Layer 3 of a small transformer language model trained on English Wikipedia (9 layers, counted from 0, width 96).
A neuron's activation on a vector x is quick GELU(weights . x + bias), where the dot is the dot product. Quick GELU of z is z times sigmoid(1.702 z).

Input weights of the MLP neurons that the questions are about. A number n stands for (n - 128) times 0.0078.
n46 (bias -0.230): 115, 136, 207, 87, 154, 77, 100, 51, 134, 18, 142, 93, 104, 48, 133, 140, 136, 127, 119, 152, 124, 164, 169, 145, 134, 131, 187, 122, 87, 83, 81, 136, 195, 146, 138, 186, 155, 179, 58, 43, 127, 105, 52, 116, 148, 90, 118, 7, 118, 84, 119, 202, 97, 122, 147, 112, 67, 161, 169, 170, 155, 160, 78, 91, 118, 196, 191, 139, 88, 124, 171, 197, 159, 146, 153, 154, 85, 159, 186, 154, 138, 152, 226, 72, 50, 223, 23, 57, 40, 167, 226, 129, 175, 203, 50, 121
n53 (bias -0.229): 131, 71, 153, 120, 122, 190, 141, 99, 123, 165, 136, 149, 136, 148, 91, 181, 135, 201, 116, 161, 156, 141, 153, 75, 150, 129, 127, 122, 115, 111, 115, 132, 112, 125, 159, 115, 144, 102, 94, 151, 116, 108, 114, 75, 88, 137, 130, 136, 92, 143, 121, 112, 94, 165, 96, 143, 147, 150, 119, 58, 134, 147, 140, 59, 187, 149, 192, 140, 178, 127, 56, 152, 116, 133, 146, 126, 143, 90, 92, 175, 101, 159, 55, 186, 137, 71, 161, 84, 151, 145, 149, 80, 125, 59, 128, 152
n134 (bias -0.094): 83, 96, 114, 141, 84, 164, 172, 125, 133, 111, 113, 123, 148, 140, 159, 127, 116, 140, 101, 146, 152, 196, 129, 94, 181, 102, 98, 149, 106, 215, 93, 166, 190, 128, 150, 92, 102, 143, 172, 126, 207, 150, 127, 175, 155, 168, 33, 191, 84, 88, 131, 176, 108, 133, 117, 88, 92, 144, 149, 38, 133, 68, 132, 112, 58, 126, 157, 117, 132, 135, 118, 184, 53, 153, 142, 166, 133, 78, 146, 95, 76, 102, 150, 195, 125, 128, 176, 121, 98, 178, 144, 182, 142, 116, 153, 170
n160 (bias -0.161): 159, 78, 113, 113, 133, 173, 175, 102, 105, 128, 150, 123, 96, 55, 90, 122, 67, 83, 167, 122, 172, 137, 201, 219, 132, 94, 82, 138, 149, 143, 155, 78, 171, 114, 157, 176, 132, 118, 140, 113, 42, 199, 34, 167, 108, 200, 58, 155, 45, 108, 127, 88, 194, 133, 132, 88, 24, 160, 210, 179, 145, 107, 128, 118, 204, 201, 83, 74, 136, 75, 109, 171, 112, 125, 99, 173, 142, 74, 153, 121, 163, 91, 128, 163, 221, 132, 65, 95, 88, 92, 117, 162, 175, 119, 136, 121
n177 (bias -0.135): 184, 198, 120, 177, 158, 166, 64, 112, 91, 111, 124, 155, 41, 108, 233, 85, 185, 107, 154, 162, 178, 121, 108, 147, 126, 56, 154, 153, 68, 106, 188, 122, 95, 145, 147, 138, 178, 152, 112, 125, 158, 147, 74, 122, 138, 110, 149, 64, 139, 174, 135, 192, 102, 164, 181, 87, 149, 59, 129, 159, 72, 94, 155, 149, 88, 92, 129, 120, 97, 80, 115, 128, 191, 142, 169, 105, 73, 199, 97, 93, 43, 111, 132, 76, 158, 162, 115, 145, 164, 115, 164, 103, 127, 84, 117, 173
n181 (bias -0.154): 108, 133, 70, 85, 126, 112, 129, 73, 168, 84, 113, 151, 86, 104, 123, 159, 172, 125, 170, 141, 147, 156, 160, 122, 153, 110, 98, 65, 154, 147, 174, 80, 86, 87, 139, 147, 158, 162, 105, 111, 115, 112, 152, 70, 150, 141, 136, 95, 154, 139, 108, 76, 136, 92, 110, 133, 124, 95, 125, 121, 227, 126, 151, 118, 159, 125, 123, 124, 39, 129, 155, 71, 119, 156, 82, 141, 146, 125, 138, 145, 128, 132, 124, 159, 120, 110, 108, 210, 133, 122, 141, 101, 150, 109, 96, 85
n256 (bias -0.250): 178, 133, 154, 134, 148, 140, 108, 142, 188, 133, 130, 111, 118, 122, 136, 87, 74, 127, 90, 166, 116, 112, 152, 126, 133, 142, 136, 174, 160, 120, 95, 95, 119, 172, 199, 99, 176, 113, 130, 214, 144, 114, 133, 111, 124, 127, 170, 156, 168, 65, 49, 150, 88, 191, 130, 65, 182, 141, 130, 74, 151, 92, 141, 179, 142, 53, 97, 49, 154, 107, 156, 172, 127, 94, 95, 138, 189, 86, 168, 113, 186, 88, 162, 116, 149, 89, 194, 133, 72, 151, 78, 101, 118, 96, 131, 112
n294 (bias -0.205): 97, 106, 84, 208, 141, 93, 131, 120, 103, 179, 132, 170, 108, 117, 137, 116, 129, 61, 134, 166, 147, 166, 110, 96, 144, 117, 96, 118, 133, 142, 83, 103, 153, 113, 111, 120, 80, 148, 68, 124, 120, 86, 111, 156, 151, 137, 188, 131, 163, 88, 94, 118, 139, 117, 42, 82, 156, 108, 138, 131, 98, 157, 119, 173, 136, 152, 190, 88, 183, 93, 162, 131, 132, 153, 163, 80, 160, 66, 203, 145, 132, 101, 122, 118, 145, 138, 202, 97, 122, 146, 121, 96, 120, 132, 151, 149
n302 (bias -0.263): 144, 110, 157, 116, 152, 118, 179, 148, 109, 87, 127, 139, 142, 119, 131, 115, 130, 146, 120, 107, 167, 90, 143, 77, 58, 76, 143, 127, 156, 113, 121, 162, 149, 115, 84, 108, 200, 127, 159, 121, 133, 111, 111, 84, 170, 144, 184, 119, 102, 140, 130, 104, 108, 236, 157, 134, 163, 144, 94, 55, 178, 104, 109, 111, 156, 112, 95, 181, 107, 113, 106, 131, 93, 110, 197, 180, 58, 168, 118, 192, 115, 170, 77, 120, 108, 71, 82, 118, 121, 149, 146, 70, 158, 102, 71, 145
n304 (bias -0.118): 143, 207, 100, 147, 129, 159, 114, 126, 151, 149, 139, 127, 70, 117, 128, 143, 86, 176, 129, 128, 110, 81, 106, 65, 99, 159, 115, 99, 114, 154, 110, 129, 121, 164, 172, 94, 139, 157, 206, 126, 114, 119, 81, 193, 67, 99, 123, 178, 103, 129, 184, 114, 116, 141, 131, 91, 76, 137, 113, 110, 108, 102, 190, 187, 106, 172, 182, 155, 87, 120, 107, 59, 107, 140, 153, 101, 107, 180, 133, 110, 188, 189, 163, 142, 125, 192, 90, 163, 141, 167, 125, 100, 146, 112, 99, 110
n309 (bias -0.190): 118, 143, 107, 193, 125, 138, 167, 138, 172, 109, 134, 109, 81, 177, 91, 40, 111, 60, 100, 190, 187, 126, 154, 192, 8, 172, 161, 31, 157, 135, 115, 182, 71, 108, 213, 106, 170, 153, 86, 112, 131, 139, 55, 144, 145, 137, 159, 112, 83, 159, 218, 69, 71, 68, 141, 160, 107, 89, 89, 146, 102, 174, 162, 44, 179, 99, 126, 91, 140, 184, 118, 173, 92, 130, 79, 107, 96, 139, 115, 157, 114, 142, 156, 115, 166, 164, 143, 150, 158, 106, 158, 171, 103, 115, 117, 134
n343 (bias -0.267): 124, 111, 126, 139, 135, 144, 135, 143, 135, 92, 112, 127, 114, 145, 87, 117, 184, 146, 131, 111, 157, 127, 82, 53, 169, 88, 137, 153, 108, 191, 70, 145, 169, 30, 146, 157, 157, 136, 106, 81, 176, 142, 114, 100, 136, 99, 132, 140, 174, 129, 130, 92, 81, 89, 194, 105, 131, 65, 102, 157, 131, 113, 163, 144, 136, 120, 94, 199, 161, 194, 77, 163, 156, 101, 136, 82, 91, 111, 86, 90, 77, 169, 56, 186, 154, 187, 97, 131, 126, 134, 111, 134, 127, 130, 148, 173
n348 (bias -0.054): 165, 121, 175, 143, 123, 137, 87, 163, 135, 142, 189, 147, 118, 76, 92, 106, 79, 184, 140, 93, 86, 106, 145, 102, 172, 129, 160, 109, 24, 123, 138, 204, 140, 148, 99, 93, 181, 214, 132, 167, 103, 102, 144, 124, 131, 94, 126, 175, 129, 81, 87, 128, 99, 88, 168, 85, 99, 163, 121, 164, 149, 85, 153, 162, 151, 105, 150, 79, 150, 69, 173, 68, 104, 128, 138, 114, 145, 181, 134, 83, 148, 154, 154, 81, 150, 82, 133, 175, 120, 99, 174, 128, 143, 108, 136, 127
n352 (bias -0.165): 92, 87, 175, 112, 135, 133, 174, 105, 147, 128, 125, 175, 117, 172, 124, 140, 124, 124, 134, 108, 138, 111, 125, 116, 172, 120, 134, 106, 101, 86, 99, 172, 108, 97, 117, 181, 124, 123, 160, 70, 201, 113, 94, 44, 151, 134, 132, 224, 134, 138, 96, 121, 130, 175, 185, 68, 170, 144, 107, 47, 174, 112, 107, 163, 142, 101, 137, 122, 118, 170, 97, 118, 137, 91, 196, 138, 96, 98, 144, 180, 135, 199, 144, 90, 94, 171, 105, 170, 137, 120, 132, 138, 146, 124, 103, 149
n355 (bias -0.330): 150, 138, 148, 149, 209, 115, 118, 190, 114, 155, 111, 120, 76, 56, 106, 66, 155, 103, 114, 62, 154, 34, 103, 136, 106, 149, 179, 113, 102, 126, 109, 139, 161, 203, 105, 149, 110, 95, 193, 164, 58, 180, 116, 86, 135, 178, 86, 187, 125, 117, 165, 212, 94, 162, 163, 65, 155, 77, 158, 97, 120, 132, 110, 139, 93, 150, 106, 181, 80, 164, 133, 150, 122, 97, 121, 144, 135, 173, 139, 137, 106, 166, 116, 58, 181, 103, 113, 125, 117, 130, 117, 93, 139, 138, 196, 144
n356 (bias -0.207): 151, 101, 110, 94, 131, 135, 128, 52, 62, 137, 145, 167, 144, 107, 61, 156, 180, 112, 131, 186, 70, 44, 106, 116, 120, 145, 73, 133, 104, 144, 99, 124, 84, 196, 143, 101, 149, 90, 161, 154, 113, 96, 98, 129, 124, 129, 199, 83, 182, 94, 174, 97, 111, 171, 121, 136, 168, 165, 116, 91, 126, 242, 154, 96, 133, 72, 84, 72, 129, 105, 154, 108, 98, 114, 119, 148, 160, 149, 133, 135, 134, 187, 136, 104, 157, 166, 147, 164, 87, 113, 94, 85, 99, 137, 162, 114
n383 (bias -0.030): 58, 92, 62, 163, 108, 93, 148, 195, 125, 132, 174, 104, 137, 70, 128, 133, 198, 106, 119, 89, 104, 174, 157, 164, 122, 134, 163, 81, 194, 180, 66, 80, 102, 118, 173, 124, 177, 75, 115, 81, 160, 140, 98, 110, 81, 142, 167, 156, 141, 156, 121, 147, 150, 155, 105, 92, 96, 130, 183, 182, 160, 83, 129, 140, 139, 81, 141, 142, 152, 163, 101, 115, 162, 121, 135, 204, 42, 122, 141, 106, 134, 112, 123, 73, 205, 110, 100, 61, 71, 170, 167, 123, 132, 55, 129, 142

Each question shows a token from some text and the vector x that enters the MLP there. A number n stands for (n - 128) times 0.027.

"ck": 152, 157, 192, 124, 104, 85, 165, 130, 99, 156, 117, 126, 129, 207, 123, 135, 196, 114, 116, 81, 151, 107, 130, 108, 149, 143, 91, 153, 142, 120, 127, 138, 124, 117, 132, 124, 164, 135, 139, 81, 89, 88, 102, 144, 103, 141, 153, 114, 123, 186, 107, 136, 109, 76, 119, 141, 149, 139, 140, 116, 134, 126, 145, 142, 113, 156, 141, 126, 159, 93, 146, 115, 161, 55, 129, 95, 133, 147, 144, 128, 141, 99, 129, 137, 112, 144, 128, 130, 123, 146, 100, 153, 62, 130, 83, 125
Which neuron lights up most? n343

" ": 133, 155, 148, 106, 92, 124, 144, 137, 115, 141, 173, 140, 123, 188, 119, 130, 187, 117, 143, 71, 161, 152, 138, 135, 96, 157, 103, 147, 149, 138, 153, 179, 135, 131, 99, 101, 129, 109, 148, 116, 99, 103, 136, 124, 111, 165, 167, 116, 138, 179, 96, 134, 110, 118, 134, 82, 148, 106, 182, 120, 86, 95, 165, 101, 104, 137, 144, 142, 150, 120, 130, 119, 157, 81, 107, 102, 131, 141, 114, 94, 121, 100, 104, 90, 126, 123, 130, 136, 124, 114, 105, 166, 102, 154, 92, 125
Which two neurons fire most, strongest first? n177, n383

" can": 131, 113, 169, 92, 116, 132, 126, 125, 106, 151, 153, 124, 146, 198, 118, 150, 187, 116, 141, 93, 169, 97, 150, 134, 162, 142, 96, 123, 142, 114, 123, 171, 116, 148, 115, 124, 164, 126, 144, 119, 85, 87, 152, 120, 82, 167, 136, 137, 103, 130, 116, 131, 108, 112, 111, 136, 144, 117, 182, 129, 105, 126, 137, 84, 106, 126, 131, 132, 187, 140, 148, 83, 107, 104, 110, 90, 170, 112, 132, 98, 142, 113, 111, 82, 125, 102, 133, 136, 98, 134, 98, 183, 137, 165, 87, 137
Which three neurons fire most, strongest first? n356, n348, n53

".": 157, 144, 167, 77, 81, 88, 158, 117, 94, 130, 153, 164, 131, 181, 116, 123, 179, 134, 111, 43, 147, 123, 153, 129, 138, 152, 124, 171, 144, 118, 114, 161, 151, 130, 121, 117, 161, 134, 138, 76, 142, 109, 107, 100, 118, 152, 137, 85, 149, 149, 126, 131, 120, 110, 154, 156, 134, 159, 147, 134, 129, 87, 147, 139, 88, 133, 152, 133, 132, 110, 144, 117, 121, 78, 92, 131, 144, 122, 110, 112, 118, 111, 135, 75, 111, 125, 144, 148, 98, 125, 103, 161, 138, 165, 71, 128
Which neuron lights up most? n46

" un": 115, 143, 195, 97, 97, 85, 152, 140, 105, 107, 136, 135, 147, 176, 109, 136, 168, 130, 139, 80, 162, 127, 159, 160, 141, 160, 101, 122, 152, 152, 144, 158, 111, 102, 107, 111, 163, 121, 144, 116, 100, 99, 160, 120, 87, 143, 157, 106, 141, 158, 90, 144, 139, 124, 123, 109, 130, 119, 173, 104, 89, 100, 169, 90, 118, 151, 150, 137, 169, 133, 140, 96, 83, 113, 109, 132, 135, 138, 138, 91, 139, 85, 136, 88, 121, 125, 140, 116, 152, 118, 85, 159, 130, 154, 95, 110
Which neuron lights up most? n383

"9": 150, 169, 164, 108, 79, 115, 144, 141, 135, 114, 162, 138, 129, 175, 109, 122, 156, 125, 140, 88, 138, 137, 157, 135, 129, 158, 110, 172, 140, 144, 160, 178, 115, 138, 116, 103, 121, 103, 156, 109, 63, 114, 145, 141, 105, 169, 140, 138, 116, 186, 99, 128, 133, 112, 120, 155, 126, 148, 157, 147, 105, 142, 157, 131, 97, 123, 136, 128, 115, 121, 128, 120, 145, 87, 123, 101, 154, 139, 151, 110, 112, 78, 107, 67, 111, 133, 121, 90, 119, 109, 81, 183, 119, 151, 56, 80
Which neuron lights up most? n160

")": 144, 167, 179, 128, 106, 96, 140, 134, 123, 142, 130, 128, 119, 170, 121, 143, 208, 132, 163, 14, 161, 100, 146, 119, 135, 154, 103, 163, 163, 135, 155, 164, 150, 142, 136, 110, 104, 129, 134, 107, 114, 89, 115, 125, 154, 187, 136, 101, 124, 164, 125, 164, 85, 90, 124, 137, 131, 116, 161, 112, 105, 121, 153, 105, 102, 122, 154, 139, 121, 131, 161, 109, 140, 98, 115, 122, 150, 99, 151, 97, 109, 111, 111, 110, 119, 106, 135, 114, 107, 130, 107, 158, 101, 142, 67, 115
Which neuron lights up most? n355

"d": 148, 138, 160, 98, 92, 138, 104, 146, 107, 138, 145, 119, 153, 173, 106, 169, 202, 109, 125, 120, 145, 138, 136, 132, 133, 192, 124, 155, 140, 117, 144, 166, 115, 118, 109, 105, 135, 168, 130, 134, 98, 100, 136, 149, 91, 142, 103, 117, 126, 159, 103, 117, 118, 92, 127, 117, 148, 136, 170, 107, 79, 143, 165, 159, 83, 145, 133, 119, 202, 118, 122, 98, 158, 86, 108, 105, 130, 117, 153, 103, 111, 74, 113, 112, 124, 129, 149, 123, 120, 111, 70, 145, 104, 156, 110, 121
Which three neurons fire most, strongest first? n294, n348, n356

" ft": 154, 141, 158, 93, 97, 91, 130, 129, 106, 167, 152, 134, 140, 186, 118, 151, 170, 129, 150, 89, 176, 144, 138, 137, 127, 167, 111, 157, 150, 117, 133, 168, 102, 126, 143, 102, 127, 102, 174, 140, 98, 101, 153, 140, 123, 173, 119, 100, 155, 151, 103, 120, 139, 96, 113, 163, 135, 113, 143, 128, 111, 142, 178, 127, 102, 123, 146, 163, 134, 117, 122, 119, 111, 45, 44, 116, 109, 112, 142, 87, 120, 123, 126, 111, 121, 90, 113, 134, 118, 119, 61, 161, 120, 137, 126, 119
Which neuron fires most, and how strongly? n356, at about 0.77

" only": 162, 134, 176, 92, 90, 120, 96, 127, 123, 125, 146, 154, 87, 192, 114, 150, 166, 124, 140, 81, 180, 126, 123, 152, 154, 160, 73, 127, 173, 130, 121, 142, 120, 122, 138, 108, 131, 133, 163, 95, 105, 73, 135, 115, 133, 142, 126, 117, 123, 145, 130, 146, 138, 108, 162, 128, 118, 136, 175, 145, 117, 111, 137, 124, 135, 129, 143, 109, 150, 131, 128, 77, 112, 119, 108, 89, 142, 112, 146, 125, 156, 72, 120, 96, 125, 132, 120, 132, 118, 150, 77, 169, 129, 160, 89, 116
Which neuron fires most, and how strongly? n160, at about 1.1

" comp": 136, 142, 174, 109, 77, 118, 136, 173, 101, 130, 152, 137, 103, 178, 113, 141, 176, 123, 159, 81, 161, 126, 140, 138, 165, 186, 66, 123, 129, 139, 125, 136, 104, 115, 103, 111, 139, 124, 157, 116, 109, 104, 132, 126, 127, 150, 142, 117, 136, 143, 94, 122, 114, 108, 106, 127, 123, 114, 146, 104, 112, 125, 172, 93, 120, 157, 143, 105, 156, 123, 157, 105, 151, 52, 121, 112, 125, 144, 113, 85, 162, 89, 113, 89, 148, 95, 162, 115, 149, 135, 105, 180, 141, 172, 110, 127
Which neuron fires most, and how strongly? n348, at about 1.5

" who": 151, 157, 190, 60, 84, 110, 150, 134, 122, 125, 118, 116, 133, 179, 115, 143, 161, 131, 157, 77, 184, 123, 140, 133, 144, 157, 106, 136, 142, 141, 165, 176, 131, 149, 119, 111, 127, 131, 131, 126, 100, 113, 135, 143, 133, 168, 110, 119, 99, 152, 122, 120, 102, 142, 109, 126, 124, 125, 165, 112, 112, 118, 135, 117, 106, 127, 144, 139, 209, 125, 145, 110, 126, 72, 105, 112, 162, 112, 108, 111, 146, 70, 118, 91, 101, 105, 129, 130, 122, 131, 78, 180, 121, 144, 92, 122
Which neuron fires most, and how strongly? n134, at about 0.73

"3": 129, 170, 160, 102, 59, 108, 143, 147, 122, 127, 157, 147, 118, 170, 104, 140, 181, 136, 127, 78, 133, 125, 146, 131, 110, 132, 98, 145, 142, 145, 189, 155, 128, 121, 131, 116, 138, 116, 163, 105, 75, 106, 145, 157, 93, 139, 161, 131, 113, 191, 96, 145, 108, 99, 140, 148, 127, 128, 150, 149, 95, 137, 137, 95, 116, 140, 125, 133, 139, 135, 139, 126, 141, 66, 134, 113, 151, 110, 163, 95, 115, 83, 94, 109, 94, 128, 124, 105, 106, 142, 124, 194, 135, 142, 86, 102
Which neuron fires most, and how strongly? n383, at about 0.037

" to": 145, 142, 168, 85, 103, 91, 108, 123, 102, 138, 135, 135, 107, 190, 119, 135, 187, 97, 144, 58, 174, 131, 145, 145, 162, 164, 107, 123, 125, 129, 155, 146, 141, 149, 129, 120, 123, 117, 163, 100, 93, 127, 133, 123, 110, 165, 123, 128, 113, 174, 125, 137, 139, 101, 120, 123, 126, 148, 177, 109, 136, 119, 124, 104, 83, 120, 140, 140, 167, 134, 120, 91, 130, 93, 99, 116, 163, 96, 157, 101, 130, 76, 111, 116, 163, 103, 143, 136, 108, 127, 93, 161, 142, 157, 77, 139
Which neuron lights up most? n160

" sign": 147, 155, 181, 82, 98, 108, 143, 145, 124, 141, 155, 120, 92, 211, 130, 151, 212, 127, 155, 94, 163, 111, 133, 150, 140, 183, 119, 150, 154, 136, 116, 159, 123, 148, 95, 99, 128, 126, 135, 103, 81, 85, 132, 133, 130, 168, 122, 124, 144, 165, 101, 158, 138, 88, 94, 106, 147, 110, 135, 101, 85, 135, 170, 114, 107, 139, 135, 141, 135, 147, 141, 105, 143, 94, 114, 104, 121, 134, 124, 93, 131, 96, 131, 98, 130, 95, 132, 105, 151, 119, 88, 153, 99, 157, 107, 124
Which neuron fires most, and how strongly? n355, at about 1.1

" Do": 145, 133, 146, 116, 108, 84, 143, 138, 125, 137, 145, 138, 132, 198, 129, 139, 193, 118, 145, 54, 145, 140, 129, 141, 137, 141, 63, 159, 136, 107, 146, 181, 121, 137, 112, 130, 144, 102, 168, 119, 96, 91, 141, 140, 51, 182, 144, 124, 125, 169, 102, 135, 110, 114, 89, 137, 116, 122, 161, 95, 123, 127, 129, 144, 100, 160, 143, 160, 152, 115, 166, 85, 143, 94, 111, 83, 156, 114, 147, 128, 124, 122, 113, 89, 138, 92, 124, 134, 130, 119, 85, 174, 106, 167, 87, 118
Which neuron lights up most? n294

"1": 165, 136, 183, 104, 113, 126, 149, 158, 115, 131, 155, 143, 146, 191, 113, 110, 175, 109, 149, 73, 123, 109, 151, 138, 100, 140, 98, 154, 141, 133, 164, 177, 112, 134, 112, 88, 118, 90, 161, 98, 80, 107, 166, 151, 120, 151, 158, 142, 129, 177, 83, 158, 101, 103, 153, 132, 135, 101, 157, 126, 85, 133, 142, 119, 105, 113, 114, 137, 130, 127, 134, 129, 134, 70, 144, 127, 132, 129, 122, 117, 119, 106, 103, 84, 102, 134, 123, 135, 139, 128, 101, 187, 126, 161, 64, 96
Which three neurons fire most, strongest first? n355, n302, n352

"ing": 125, 157, 145, 67, 102, 132, 107, 136, 83, 138, 112, 133, 126, 188, 117, 158, 208, 116, 130, 74, 183, 136, 147, 154, 161, 147, 110, 138, 126, 136, 168, 135, 137, 140, 124, 128, 148, 140, 132, 93, 109, 121, 153, 142, 118, 145, 131, 85, 131, 169, 121, 140, 106, 87, 98, 133, 140, 141, 161, 110, 100, 137, 120, 125, 86, 135, 143, 125, 159, 133, 129, 115, 141, 69, 117, 93, 142, 112, 156, 83, 132, 61, 143, 152, 109, 142, 151, 105, 135, 122, 101, 144, 128, 153, 71, 115
Which neuron lights up most? n46

"s": 128, 158, 182, 92, 134, 116, 133, 125, 74, 134, 159, 124, 138, 215, 87, 136, 164, 81, 158, 86, 153, 110, 124, 146, 119, 148, 80, 144, 147, 124, 121, 153, 144, 102, 139, 129, 123, 153, 155, 62, 112, 75, 144, 151, 129, 142, 156, 115, 125, 159, 109, 135, 105, 89, 134, 139, 129, 133, 148, 148, 144, 91, 155, 123, 83, 135, 123, 147, 135, 110, 169, 93, 155, 120, 133, 111, 117, 95, 166, 90, 143, 107, 171, 97, 113, 119, 150, 125, 126, 136, 112, 180, 117, 151, 71, 111
Which neuron lights up most? n46

"ul": 121, 150, 207, 86, 132, 129, 159, 139, 128, 137, 132, 135, 103, 153, 95, 177, 180, 105, 120, 75, 153, 138, 162, 150, 147, 147, 101, 118, 158, 102, 120, 168, 105, 139, 135, 101, 154, 80, 135, 119, 85, 116, 132, 158, 73, 147, 132, 87, 116, 205, 114, 150, 137, 130, 119, 167, 171, 165, 139, 114, 108, 116, 152, 121, 110, 121, 130, 143, 137, 119, 113, 138, 119, 113, 117, 124, 147, 135, 145, 122, 105, 99, 112, 109, 131, 100, 116, 126, 132, 82, 102, 146, 80, 147, 82, 111
Which two neurons fire most, strongest first? n53, n356

" He": 152, 157, 146, 102, 71, 105, 153, 142, 142, 142, 125, 128, 150, 198, 99, 148, 203, 116, 177, 86, 144, 120, 139, 138, 153, 159, 92, 133, 132, 126, 182, 202, 126, 111, 105, 102, 137, 127, 141, 126, 96, 96, 135, 123, 94, 169, 110, 105, 116, 171, 137, 141, 98, 138, 87, 132, 116, 112, 153, 96, 115, 134, 144, 126, 104, 139, 136, 151, 141, 129, 139, 113, 142, 103, 93, 107, 155, 117, 147, 112, 138, 88, 111, 94, 112, 86, 128, 129, 146, 132, 88, 201, 102, 155, 83, 119
Which neuron lights up most? n181

" store": 142, 153, 148, 85, 98, 105, 136, 120, 108, 128, 146, 158, 135, 226, 113, 138, 227, 106, 126, 77, 168, 119, 139, 146, 147, 130, 110, 176, 177, 131, 132, 171, 118, 128, 113, 136, 127, 109, 146, 128, 90, 94, 114, 138, 131, 142, 124, 120, 138, 169, 92, 119, 132, 89, 105, 113, 135, 134, 140, 116, 106, 133, 161, 117, 112, 151, 135, 157, 163, 146, 157, 95, 115, 68, 97, 100, 136, 124, 131, 93, 119, 117, 123, 125, 124, 109, 108, 123, 146, 140, 82, 160, 117, 159, 67, 95
Which neuron lights up most? n343

" B": 139, 134, 179, 99, 93, 107, 157, 149, 135, 119, 151, 163, 121, 197, 107, 157, 195, 115, 159, 87, 158, 125, 133, 119, 128, 154, 127, 154, 136, 127, 141, 178, 109, 117, 108, 84, 111, 126, 153, 131, 106, 97, 143, 141, 90, 165, 143, 89, 134, 170, 123, 143, 127, 124, 106, 144, 150, 105, 160, 121, 119, 143, 168, 111, 105, 142, 156, 133, 130, 152, 142, 110, 128, 113, 95, 107, 108, 124, 173, 113, 106, 80, 100, 79, 97, 94, 103, 132, 122, 113, 121, 194, 90, 140, 64, 113
Which two neurons fire most, strongest first? n181, n309

" No": 157, 163, 177, 122, 71, 104, 133, 150, 137, 118, 164, 146, 141, 187, 105, 140, 183, 130, 159, 91, 147, 128, 136, 130, 122, 161, 89, 163, 125, 121, 110, 176, 100, 118, 112, 90, 142, 129, 168, 125, 94, 83, 150, 157, 91, 159, 118, 105, 121, 183, 110, 135, 147, 102, 68, 125, 117, 110, 159, 95, 110, 126, 136, 133, 110, 133, 153, 158, 147, 127, 134, 100, 153, 120, 115, 92, 154, 103, 133, 93, 117, 129, 116, 83, 125, 97, 132, 127, 155, 135, 95, 178, 127, 156, 99, 113
Which neuron lights up most? n304

"tur": 142, 125, 197, 87, 132, 119, 141, 132, 129, 93, 109, 131, 159, 204, 147, 134, 181, 100, 120, 65, 149, 128, 161, 145, 128, 154, 111, 130, 163, 136, 128, 179, 101, 129, 132, 114, 156, 91, 160, 120, 103, 113, 164, 162, 106, 145, 136, 126, 130, 181, 96, 118, 134, 123, 92, 145, 122, 154, 144, 102, 116, 135, 171, 94, 114, 133, 140, 118, 164, 131, 125, 127, 126, 78, 119, 109, 110, 152, 145, 99, 116, 122, 120, 85, 116, 128, 103, 103, 100, 111, 102, 152, 108, 152, 54, 125
Which neuron fires most, and how strongly? n302, at about 1.3

" ×": 136, 151, 150, 101, 68, 92, 126, 156, 125, 151, 121, 147, 128, 169, 120, 140, 132, 114, 180, 110, 165, 150, 171, 144, 114, 166, 93, 153, 157, 136, 128, 182, 105, 139, 147, 93, 141, 97, 144, 128, 94, 115, 153, 128, 115, 163, 123, 105, 149, 180, 102, 140, 131, 96, 106, 146, 144, 118, 142, 134, 96, 121, 178, 113, 99, 133, 144, 181, 142, 94, 117, 112, 119, 76, 62, 104, 147, 124, 150, 89, 111, 94, 120, 96, 124, 113, 118, 136, 111, 137, 92, 154, 112, 125, 107, 122
Which neuron lights up most? n309

"-": 131, 138, 160, 121, 96, 101, 132, 130, 112, 110, 134, 136, 135, 173, 123, 153, 191, 113, 131, 82, 176, 116, 158, 144, 156, 188, 91, 148, 119, 150, 154, 169, 162, 114, 124, 99, 112, 117, 143, 95, 108, 108, 135, 149, 99, 154, 139, 110, 136, 161, 113, 113, 146, 114, 119, 91, 141, 137, 157, 103, 109, 109, 165, 100, 108, 125, 154, 145, 152, 143, 158, 135, 112, 85, 105, 104, 171, 112, 154, 92, 105, 97, 105, 88, 104, 120, 135, 123, 130, 124, 109, 180, 114, 138, 81, 116
Which neuron lights up most? n134

"0": 140, 147, 181, 98, 90, 125, 156, 165, 130, 136, 143, 132, 125, 187, 90, 132, 181, 141, 140, 92, 131, 102, 164, 134, 129, 132, 100, 172, 134, 137, 161, 182, 131, 130, 100, 114, 133, 92, 152, 102, 92, 93, 156, 133, 128, 148, 141, 111, 118, 190, 90, 146, 123, 76, 143, 137, 137, 119, 156, 109, 69, 140, 146, 125, 125, 150, 150, 140, 122, 132, 119, 122, 140, 59, 128, 117, 129, 107, 142, 90, 130, 110, 86, 105, 105, 125, 106, 123, 143, 124, 108, 184, 149, 157, 107, 82
Which neuron lights up most? n343

" (": 125, 139, 173, 81, 111, 112, 139, 150, 116, 155, 138, 137, 131, 206, 116, 157, 196, 108, 172, 56, 172, 137, 146, 121, 118, 147, 109, 147, 137, 137, 160, 159, 143, 137, 124, 108, 123, 107, 133, 111, 89, 91, 125, 112, 110, 170, 158, 104, 151, 155, 83, 146, 124, 123, 143, 142, 122, 112, 154, 77, 92, 110, 158, 117, 116, 124, 153, 184, 140, 145, 136, 117, 154, 86, 90, 110, 145, 138, 146, 61, 133, 94, 106, 92, 119, 124, 130, 129, 147, 132, 80, 164, 130, 114, 75, 120
Which neuron lights up most? n343

" John": 139, 150, 174, 112, 85, 99, 131, 148, 123, 131, 157, 125, 136, 182, 119, 143, 188, 128, 130, 104, 144, 129, 143, 132, 171, 160, 95, 131, 153, 121, 146, 147, 126, 129, 107, 113, 187, 117, 135, 118, 76, 94, 116, 133, 69, 139, 139, 122, 116, 178, 134, 115, 110, 123, 97, 118, 123, 137, 162, 106, 85, 147, 157, 140, 97, 145, 162, 179, 151, 107, 156, 86, 120, 97, 105, 125, 159, 100, 141, 110, 84, 94, 135, 101, 102, 136, 129, 156, 145, 124, 104, 170, 87, 136, 88, 111
Which neuron lights up most? n304

"dr": 136, 137, 177, 100, 114, 85, 147, 121, 160, 123, 164, 130, 129, 194, 149, 148, 151, 112, 119, 86, 144, 117, 134, 152, 119, 192, 104, 130, 128, 128, 127, 183, 116, 120, 146, 134, 144, 105, 153, 92, 61, 112, 149, 102, 73, 139, 123, 150, 146, 176, 129, 119, 117, 131, 134, 148, 131, 143, 161, 134, 88, 143, 145, 85, 92, 158, 128, 145, 159, 118, 135, 102, 114, 101, 126, 126, 104, 134, 135, 130, 126, 116, 114, 108, 130, 123, 128, 111, 102, 112, 62, 180, 113, 148, 73, 102
Which neuron fires most, and how strongly? n309, at about 1.3